Layer 2 of a small transformer language model trained on English Wikipedia (13 layers, counted from 0, width 64).
Take only the direct path to the model's output, skipping the later layers: a vector added to the residual stream pushes a token's score in proportion to its dot product with that token's output vector.

Output vectors of the tokens that the questions are about. A number n stands for (n - 500) times 0.013.
" themsel": 301,295,685,487,12,460,588,298,669,541,298,466,565,733,488,438,496,731,514,566,708,582,544,728,800,440,709,387,685,378,327,345,509,823,407,498,583,473,337,100,301,475,509,566,461,219,881,859,351,615,611,625,497,204,495,382,461,574,541,321,216,832,400,611
"iosperms": 316,293,659,482,77,494,594,336,649,556,344,509,567,727,470,417,523,701,512,531,705,589,527,702,748,436,681,392,639,394,363,343,481,776,431,515,586,456,367,121,328,469,524,539,507,288,861,836,366,606,602,601,474,222,522,340,449,605,512,347,218,781,400,596
"ively": 381,501,493,437,383,478,496,359,551,524,412,462,483,573,581,536,480,647,489,522,595,514,506,552,600,444,536,473,519,483,508,527,457,617,488,488,380,456,477,469,456,506,521,550,437,368,567,581,422,573,556,526,529,471,538,516,465,504,513,490,475,555,472,531
"°N": 518,451,495,500,415,455,523,502,540,496,501,458,546,498,485,493,463,441,518,518,482,540,460,535,472,488,578,541,428,467,442,418,464,564,526,498,545,547,509,476,406,495,433,546,546,429,590,578,435,497,569,543,561,438,500,512,492,489,510,520,483,589,540,505
"Senior": 482,417,532,571,411,520,607,469,505,460,419,423,433,471,555,526,523,605,459,469,483,539,435,616,568,519,518,537,502,398,421,421,438,514,483,549,499,477,505,432,455,502,466,590,547,383,629,594,397,514,490,540,593,460,550,532,582,478,461,479,419,597,470,559
" (": 519,467,529,493,525,501,498,544,459,463,526,548,403,427,507,509,500,467,526,469,457,510,478,527,511,523,445,529,516,537,498,525,514,477,536,534,501,555,507,471,526,549,490,550,471,432,478,423,522,483,474,483,503,558,506,477,545,461,490,555,482,500,530,484
").": 484,507,579,556,404,485,510,474,502,494,461,347,503,582,428,526,490,493,489,466,547,519,475,530,566,539,498,526,556,429,517,474,461,517,543,511,476,487,473,473,434,487,529,614,556,450,534,532,411,442,501,516,617,495,502,505,595,516,459,490,400,490,465,563
"ers": 463,565,443,567,469,526,487,459,512,445,478,510,464,496,491,535,554,514,477,459,441,505,526,527,447,496,503,453,516,475,529,492,493,497,518,525,509,518,512,443,473,521,511,499,471,494,519,521,513,546,547,495,541,511,525,469,470,587,491,476,450,465,511,556
" ←": 427,387,475,557,427,490,573,426,459,462,399,461,542,499,539,539,535,517,542,545,606,573,475,537,550,517,577,565,538,487,428,471,512,495,492,507,458,488,545,425,433,474,513,599,492,373,626,577,448,515,537,543,466,452,499,557,431,443,514,470,429,600,400,558
" Binomial": 533,441,592,474,319,479,432,385,576,540,416,482,356,583,497,487,506,511,504,548,608,515,543,569,649,426,539,540,408,502,493,442,535,487,486,496,533,512,515,435,423,437,462,515,459,365,633,564,457,596,478,574,558,522,451,556,549,395,549,335,414,711,493,607
"bed": 413,471,508,479,366,476,564,495,518,525,462,477,581,566,514,503,466,614,518,491,527,516,476,548,494,497,483,546,522,493,486,493,464,539,477,492,505,463,490,464,446,467,548,587,448,448,596,527,470,500,490,520,549,412,535,479,482,511,507,484,426,567,522,499
"inations": 419,449,501,516,358,536,517,478,518,486,480,480,571,517,506,487,506,529,470,469,557,508,461,517,544,489,499,448,532,514,509,466,515,556,492,532,544,422,480,370,428,531,431,552,521,394,602,594,477,556,577,557,488,493,493,431,453,558,517,498,466,579,466,587
"als": 444,521,491,569,424,539,491,480,514,484,495,516,524,575,514,486,504,464,499,451,497,495,513,485,465,515,551,431,562,484,569,476,520,523,487,563,500,481,477,415,457,458,450,544,477,469,550,542,494,556,544,505,492,528,519,502,429,537,466,464,445,518,516,548
" biggest": 424,506,572,513,350,485,461,398,509,520,422,488,512,533,535,558,519,549,520,548,536,529,481,556,564,586,530,471,574,501,463,498,507,599,412,517,552,493,449,451,443,491,478,520,536,389,538,576,440,513,465,541,522,426,552,497,501,470,508,442,444,511,467,540
"bell": 472,463,518,487,347,511,572,491,579,529,442,490,535,543,493,487,503,534,529,528,476,520,512,493,521,543,518,491,505,440,510,417,485,521,482,523,553,468,504,428,471,473,557,497,497,456,583,536,494,570,485,516,462,413,523,439,487,486,541,443,484,585,465,571
"mes": 455,494,525,514,355,486,517,495,502,564,420,475,508,586,526,451,523,538,490,549,496,520,538,498,558,492,597,507,459,525,473,475,499,531,541,530,466,469,479,381,415,477,453,531,496,504,568,549,492,574,590,564,511,441,490,520,471,554,466,417,410,502,520,476
"went": 438,490,518,486,327,501,477,420,529,453,416,524,579,583,530,556,473,582,522,521,587,528,484,578,554,624,646,490,483,509,480,453,453,593,396,499,525,458,422,446,477,458,519,565,478,387,579,592,408,421,569,539,488,447,487,533,463,587,462,420,442,564,504,477
" Cinematography": 476,409,415,543,399,514,479,484,506,471,450,451,511,522,551,448,499,556,423,512,526,555,484,586,572,473,533,495,461,497,481,456,484,564,464,532,569,418,485,430,437,424,517,549,554,429,613,568,508,492,541,554,545,495,501,434,526,504,483,499,484,633,476,550
"oviet": 421,455,498,442,356,491,557,413,537,496,431,505,487,505,471,457,516,560,474,510,564,591,518,583,543,512,520,493,599,416,471,440,514,575,442,532,552,500,382,470,443,471,448,567,552,497,617,583,429,566,508,540,537,384,485,529,560,489,524,447,428,564,443,589
" information": 486,501,472,502,367,508,535,498,512,509,444,536,526,565,501,444,490,477,424,547,514,480,512,539,507,490,473,443,508,484,457,487,506,467,486,513,504,528,570,389,450,516,415,530,480,487,516,527,504,523,613,547,513,451,610,562,493,545,481,468,489,567,465,545
"Political": 450,435,519,522,411,490,580,511,578,433,411,492,432,521,536,500,504,543,436,477,524,558,500,595,550,460,493,512,559,469,483,412,463,556,455,509,509,535,457,448,471,490,505,508,509,397,602,520,432,570,514,538,576,435,507,530,539,490,471,427,506,601,456,579
"Genus": 477,486,557,576,348,529,521,450,526,482,439,465,522,672,524,475,539,439,412,478,565,532,455,628,613,403,552,484,512,407,448,423,415,473,469,520,593,480,476,483,475,447,516,537,509,434,613,593,411,543,492,558,554,445,515,482,538,454,523,439,428,593,478,572
"itude": 448,524,538,519,352,506,543,421,529,485,500,443,502,537,464,515,498,504,559,477,557,529,466,543,501,525,559,536,554,477,398,488,496,509,480,507,509,441,507,409,483,538,459,482,493,435,587,566,436,578,571,537,597,443,489,464,469,496,428,529,455,573,459,580
" Parliament": 515,462,504,516,416,489,594,519,580,520,425,442,521,549,530,473,544,517,510,496,566,537,518,550,511,538,469,441,512,462,429,423,520,512,492,553,494,472,517,451,459,428,510,469,466,430,550,573,476,513,541,538,530,479,475,525,437,495,501,474,468,559,485,530
"ographical": 513,465,536,527,350,478,522,444,577,443,397,496,508,523,545,516,402,520,539,512,604,538,495,586,481,481,494,482,517,451,516,462,504,509,466,539,543,514,492,436,470,457,448,477,526,426,599,559,405,499,559,520,561,458,527,442,538,468,482,531,449,599,483,597
",": 522,490,453,497,471,533,505,524,473,501,508,502,474,479,494,523,492,482,526,491,534,459,572,437,498,465,425,533,559,529,534,512,520,518,543,530,452,514,532,549,449,492,536,504,439,530,448,473,512,490,467,467,492,508,469,515,528,483,491,537,541,450,560,465
" includ": 295,305,689,474,63,462,597,299,661,546,314,487,563,724,499,440,502,714,526,553,707,583,525,718,783,437,699,395,665,387,328,364,492,793,425,503,583,467,345,108,315,468,511,557,483,248,869,853,341,629,602,618,475,204,501,375,463,584,520,332,211,811,405,606
"lected": 464,457,484,537,365,475,524,476,526,536,487,469,557,605,488,496,424,662,536,510,546,480,434,547,595,549,510,503,450,489,468,489,425,624,408,526,518,543,501,438,420,454,406,526,476,372,609,569,458,570,470,530,548,453,499,484,498,448,467,463,476,560,511,612
"\n\n": 502,457,457,430,460,551,529,512,495,462,522,560,476,427,517,532,481,489,478,501,510,512,553,518,515,496,508,529,530,516,514,495,610,393,482,536,463,566,484,478,421,513,517,576,439,487,503,539,545,474,561,494,519,576,480,472,553,413,459,431,489,496,497,498
"xt": 430,476,561,496,405,496,519,425,567,544,434,532,477,561,452,522,453,550,557,504,570,495,476,562,568,499,518,427,463,470,438,406,436,500,440,560,512,477,520,468,508,524,503,488,573,371,618,537,511,543,459,533,605,432,531,497,504,495,527,455,434,571,470,542

Each question shows what one neuron of this layer's MLP adds at an activation of 1. A number n stands for (n - 500) times 0.0018.

n189: 552,416,346,565,555,398,492,571,399,496,344,387,415,629,542,566,619,494,696,480,585,375,471,376,476,470,388,541,478,576,458,400,443,587,465,671,366,538,515,567,491,483,507,619,536,493,612,340,487,498,773,615,314,628,573,413,394,577,356,531,413,573,371,507
Pushed up most: " ←"

n110: 538,400,482,420,460,509,502,491,619,606,486,437,443,643,491,549,393,496,411,659,648,653,491,644,631,483,673,468,504,385,476,389,376,477,748,747,547,430,425,455,542,442,491,554,433,489,690,366,240,398,508,617,495,637,216,652,542,450,452,557,484,297,382,412
Which of these tokens does it push down most? "ers"

n33: 485,467,333,512,438,387,501,600,524,458,582,617,503,444,484,517,538,471,473,460,568,621,556,506,518,484,511,494,428,452,546,429,443,545,513,577,469,513,530,556,545,538,456,580,470,447,649,417,405,410,472,484,508,605,400,502,466,551,395,454,583,585,526,433
Which of these tokens does it push down most? " biggest"

n151: 514,535,630,511,616,667,424,508,492,432,512,307,599,484,320,551,531,438,329,444,457,477,426,460,498,537,357,424,606,654,536,528,525,482,366,665,485,470,498,383,506,477,344,456,499,453,470,536,751,600,468,530,424,627,465,426,450,630,740,524,576,493,506,656
Pushed up most: "inations"

n224: 509,416,568,368,463,439,513,665,513,555,638,521,579,351,457,627,496,500,523,601,432,448,333,470,477,661,398,412,480,256,508,619,512,348,506,537,517,468,568,428,531,505,524,536,531,396,627,516,701,594,542,499,673,448,513,467,426,373,532,692,581,340,475,362
Pushed up most: " ("

n70: 559,474,596,594,442,474,464,512,421,488,566,502,530,521,414,535,593,428,572,576,392,365,609,468,542,515,440,292,543,381,628,532,458,561,477,614,482,422,684,471,468,442,527,355,441,357,539,360,555,318,415,625,561,603,456,534,483,539,695,458,306,566,512,567
Which of these tokens does it push down most? "oviet"

n55: 406,482,335,467,473,415,553,512,615,440,525,489,414,370,546,440,643,519,412,553,557,583,555,508,455,608,384,538,529,473,449,488,479,399,348,552,610,510,411,501,498,606,517,480,578,515,705,520,509,562,451,612,562,491,534,499,679,318,592,481,574,378,344,409
Which of these tokens does it push down most? "als"

n242: 544,505,631,513,547,530,512,633,439,601,388,404,486,483,485,593,643,606,391,641,421,397,489,484,518,645,483,357,605,460,476,449,351,442,445,589,574,321,587,522,531,484,718,336,480,457,599,459,565,556,495,610,370,381,471,530,344,273,485,435,593,634,681,376
Pushed up most: "bell"

n42: 597,555,427,438,309,615,510,572,460,489,405,543,421,574,565,487,508,579,584,465,438,413,639,548,463,578,492,445,542,447,571,392,434,558,426,433,512,758,491,579,306,566,581,568,618,510,537,590,548,224,436,792,347,451,577,506,434,504,372,459,434,369,810,390
Which of these tokens does it push down most? "itude"

n92: 558,379,359,515,395,648,631,513,414,388,469,393,592,584,453,439,618,475,477,662,263,554,541,433,465,601,428,455,504,434,594,484,424,463,347,542,605,356,445,620,483,566,582,438,425,505,546,525,521,567,432,605,489,414,433,503,518,532,556,547,579,606,540,516
Pushed up most: "bell"

n120: 502,531,475,627,617,495,453,348,406,586,541,516,507,487,535,580,598,558,549,464,536,498,496,499,611,449,531,476,531,549,552,447,473,381,495,559,546,482,664,535,512,587,414,390,399,214,652,478,537,446,455,549,615,497,367,546,427,465,377,496,446,575,506,395
Which of these tokens does it push down most? "oviet"

n79: 539,485,555,512,494,539,473,437,478,556,542,429,485,376,458,500,361,461,544,462,413,530,529,295,523,491,444,478,402,313,522,544,491,491,379,660,516,492,570,530,583,593,457,497,617,395,744,542,652,559,580,453,598,525,534,419,391,414,592,617,439,406,521,407
Which two tokens does it push up most, strongest first? "xt", "°N"

n91: 495,412,640,609,436,509,528,539,403,644,462,356,562,455,365,699,475,615,465,508,510,510,424,380,620,554,444,669,545,462,549,590,574,572,529,524,473,483,389,409,512,452,704,633,567,520,254,548,398,473,442,125,442,471,472,435,498,614,556,426,436,480,535,538
Which of these tokens does it push down most? " information"

n81: 498,627,468,591,424,501,479,339,497,463,506,515,457,486,505,518,490,458,548,424,427,441,680,389,553,516,631,412,481,449,606,544,505,461,517,641,488,503,574,482,669,409,461,505,368,419,510,623,383,607,512,414,412,758,459,440,442,513,350,567,508,596,544,439
Pushed up most: "als"

n5: 429,482,508,417,567,481,504,538,531,397,339,504,386,445,622,505,555,648,610,288,535,395,474,623,302,582,456,430,536,610,514,483,472,541,433,660,452,353,532,474,492,453,559,592,556,482,581,283,498,621,657,505,513,607,424,392,538,579,425,525,490,743,468,336
Which of these tokens does it push down most? "Genus"

n112: 411,410,430,529,479,430,477,552,529,396,513,420,411,550,605,487,438,558,383,431,450,474,586,579,514,511,377,628,507,461,505,517,559,376,567,447,524,586,528,531,586,481,543,572,391,444,699,353,445,519,598,596,558,372,474,589,520,355,423,560,532,602,423,527
Pushed up most: "Political"

n234: 565,574,437,501,543,477,517,468,457,491,523,510,497,410,464,517,478,480,595,587,448,571,552,505,535,546,460,380,589,517,438,459,519,532,491,674,543,501,497,495,456,553,484,475,458,425,588,454,509,443,494,494,463,590,446,404,454,489,499,494,455,521,487,454
Which two tokens does it push up most, strongest first? " (", "\n\n"

n246: 721,466,472,430,574,481,513,536,565,509,503,446,546,557,542,428,534,427,423,603,617,480,509,516,424,488,359,363,518,532,446,496,502,429,540,668,579,466,515,422,516,446,599,470,462,641,552,486,511,623,467,407,436,512,441,454,439,450,466,534,496,499,488,444
Which two tokens does it push up most, strongest first? " Parliament", ","

n87: 452,607,465,586,781,591,431,459,465,527,515,451,568,511,604,361,388,449,344,574,540,582,442,575,476,464,414,576,605,608,345,406,379,450,435,377,458,513,386,653,499,349,395,489,511,542,374,479,481,614,397,620,455,441,541,551,572,487,638,507,509,556,546,631
Pushed up most: "Genus"

n117: 501,562,522,699,423,445,511,394,529,571,561,294,533,530,499,617,472,456,538,551,530,645,406,621,484,570,359,548,341,451,422,583,629,527,586,446,356,516,428,487,543,466,546,516,422,469,516,457,639,465,498,186,612,398,395,539,572,602,446,478,446,465,508,580
Pushed up most: ")."

n218: 467,554,412,510,459,426,587,473,550,523,516,309,630,444,482,590,507,620,499,530,391,662,383,358,626,537,461,528,419,637,623,374,488,320,513,477,406,485,520,461,463,441,350,403,502,414,528,472,442,471,453,569,705,626,506,604,734,420,588,368,481,616,379,641
Pushed up most: " Binomial"

n115: 481,581,616,444,432,535,350,566,355,541,519,530,414,475,445,364,639,491,513,591,399,537,449,595,354,443,548,544,464,527,383,454,543,598,572,599,618,562,623,457,334,490,589,278,415,530,540,469,497,611,681,430,560,593,531,332,478,594,378,526,579,475,448,447
Which of these tokens does it push down most? " ←"

n121: 500,474,464,548,492,467,594,482,474,525,374,441,540,526,432,561,611,419,422,617,340,441,536,455,423,440,435,534,581,539,427,534,426,340,601,373,475,497,624,434,472,610,432,404,412,518,691,500,596,579,595,491,500,403,638,536,474,435,500,453,561,754,532,477
Pushed up most: " information"

n214: 481,415,416,527,464,513,508,451,538,493,436,412,409,605,491,617,545,433,480,566,512,529,598,448,415,525,508,502,662,487,557,524,444,513,529,481,477,556,491,556,605,475,555,457,434,478,608,448,390,466,515,580,532,432,499,539,372,363,523,583,490,548,637,405
Which of these tokens does it push down most? "inations"

n96: 342,508,535,563,376,542,603,558,376,440,375,503,509,520,516,437,401,359,555,458,447,478,495,664,539,314,425,568,585,636,578,586,516,375,563,420,571,480,483,584,485,471,658,370,573,499,504,486,630,530,475,580,368,444,642,519,361,568,606,510,351,416,630,549
Which two tokens does it push up most, strongest first? "Genus", "bed"

n188: 569,535,480,519,518,531,520,485,570,486,753,597,506,536,349,544,560,378,474,553,548,324,507,550,464,458,433,522,505,495,510,591,497,407,435,725,380,475,667,494,333,475,524,550,565,564,615,547,468,469,474,550,430,558,416,513,452,459,400,484,471,598,485,492
Pushed up most: "\n\n"

n14: 458,529,593,456,532,754,393,418,474,200,348,690,353,666,523,533,586,466,485,542,490,468,456,619,535,539,462,400,556,589,540,531,549,442,436,585,375,385,602,670,463,489,747,614,460,625,577,525,336,506,375,312,433,655,384,508,458,430,511,575,252,647,537,381
Which of these tokens does it push down most? "°N"

n185: 325,521,505,488,392,518,291,411,466,534,521,471,629,519,464,529,669,490,456,618,481,498,555,464,619,634,394,494,602,514,555,562,489,411,398,685,499,492,419,407,510,478,288,473,570,513,444,357,536,528,421,743,471,451,663,512,512,403,635,556,492,504,466,439
Pushed up most: " biggest"

n144: 307,476,423,454,376,422,507,540,617,539,476,531,582,390,575,494,415,537,549,549,434,614,553,466,573,514,381,355,477,498,564,623,538,338,707,522,452,486,611,529,494,641,577,551,498,471,645,517,511,472,394,506,556,677,543,352,489,518,504,377,492,605,461,375
Pushed up most: "\n\n"

n163: 496,506,527,620,414,594,534,540,408,644,640,468,408,443,490,565,395,359,519,467,492,514,392,396,480,482,513,552,592,529,436,590,453,344,504,356,476,514,397,538,319,575,449,489,453,506,696,470,489,555,622,507,632,395,480,586,502,496,368,623,539,390,634,465
Which two tokens does it push up most, strongest first? "itude", "°N"

n184: 556,740,507,660,478,590,416,611,265,424,486,518,472,570,487,462,573,479,409,534,474,607,434,521,584,477,556,434,505,569,503,339,471,356,437,485,491,664,499,629,386,513,439,466,551,473,464,468,524,438,358,597,314,486,516,587,596,494,541,376,469,533,564,533
Pushed up most: "Genus"

n62: 501,466,515,568,517,604,539,412,448,387,422,503,539,540,774,526,250,617,574,539,542,561,561,598,323,246,428,515,455,530,612,448,508,477,485,620,405,551,497,538,297,496,535,442,606,294,457,497,584,482,486,277,546,601,616,418,453,537,472,688,555,648,430,459
Which two tokens does it push up most, strongest first? "ographical", "ively"

n128: 441,487,524,377,525,451,437,371,489,454,336,434,502,352,521,490,441,431,606,642,398,564,643,499,485,511,569,508,428,493,645,484,420,458,637,514,471,605,524,588,466,474,395,496,343,556,450,606,453,434,673,397,555,525,554,547,508,327,556,541,366,529,642,610
Which of these tokens does it push down most? "iosperms"

n12: 578,441,468,474,529,519,518,352,580,463,648,501,614,568,528,459,474,406,478,401,515,299,587,415,578,571,442,543,445,543,337,505,491,327,426,447,526,558,573,452,627,435,688,449,679,513,609,499,528,445,440,594,636,471,630,574,347,491,676,477,441,529,484,299
Which two tokens does it push up most, strongest first? "xt", "Genus"

n57: 478,526,447,561,616,658,535,591,413,258,583,502,519,480,486,577,406,506,365,591,637,509,413,445,421,504,501,491,487,646,539,546,512,503,512,618,399,498,568,474,417,378,516,395,567,435,540,623,419,563,258,454,463,430,345,443,720,508,508,387,580,493,651,658
Which of these tokens does it push down most? " themsel"

n236: 528,564,478,629,420,384,594,527,444,668,350,403,530,428,449,512,593,756,419,706,449,481,617,346,581,646,428,606,489,410,308,537,388,420,480,420,511,453,479,536,566,525,537,363,516,745,571,432,573,523,560,220,567,644,543,372,473,345,545,530,481,505,438,476
Pushed up most: "bell"

n39: 350,527,413,414,389,610,423,593,523,564,380,504,550,549,577,616,541,373,425,555,555,609,485,385,451,585,550,461,329,593,534,569,420,518,492,568,410,463,638,647,517,508,549,563,534,298,442,672,435,452,635,596,554,414,450,577,484,461,460,423,558,445,542,317
Which two tokens does it push up most, strongest first? "went", "ively"

n204: 567,516,461,453,468,674,518,467,522,513,505,342,418,555,439,492,547,417,500,543,489,407,612,573,538,342,371,414,470,479,432,488,467,567,462,763,519,465,645,450,496,306,683,424,507,513,521,440,533,562,718,593,340,581,518,542,410,464,588,500,592,535,573,513
Pushed up most: " Parliament"

n50: 481,293,523,576,425,785,629,477,595,412,654,303,453,347,684,536,469,601,380,630,614,536,460,457,482,558,604,563,452,321,454,450,416,365,455,613,561,535,473,417,539,465,386,446,532,595,604,461,429,662,580,405,488,540,659,515,495,437,429,489,549,412,568,568
Pushed up most: "Senior"

n133: 581,420,546,496,502,416,473,477,428,407,549,430,488,507,557,604,435,443,374,651,477,466,513,479,491,476,519,383,478,443,485,562,592,493,443,566,454,545,408,493,434,672,494,549,489,489,595,420,525,541,605,433,452,509,467,477,533,466,530,612,509,512,503,571
Which of these tokens does it push down most? "bed"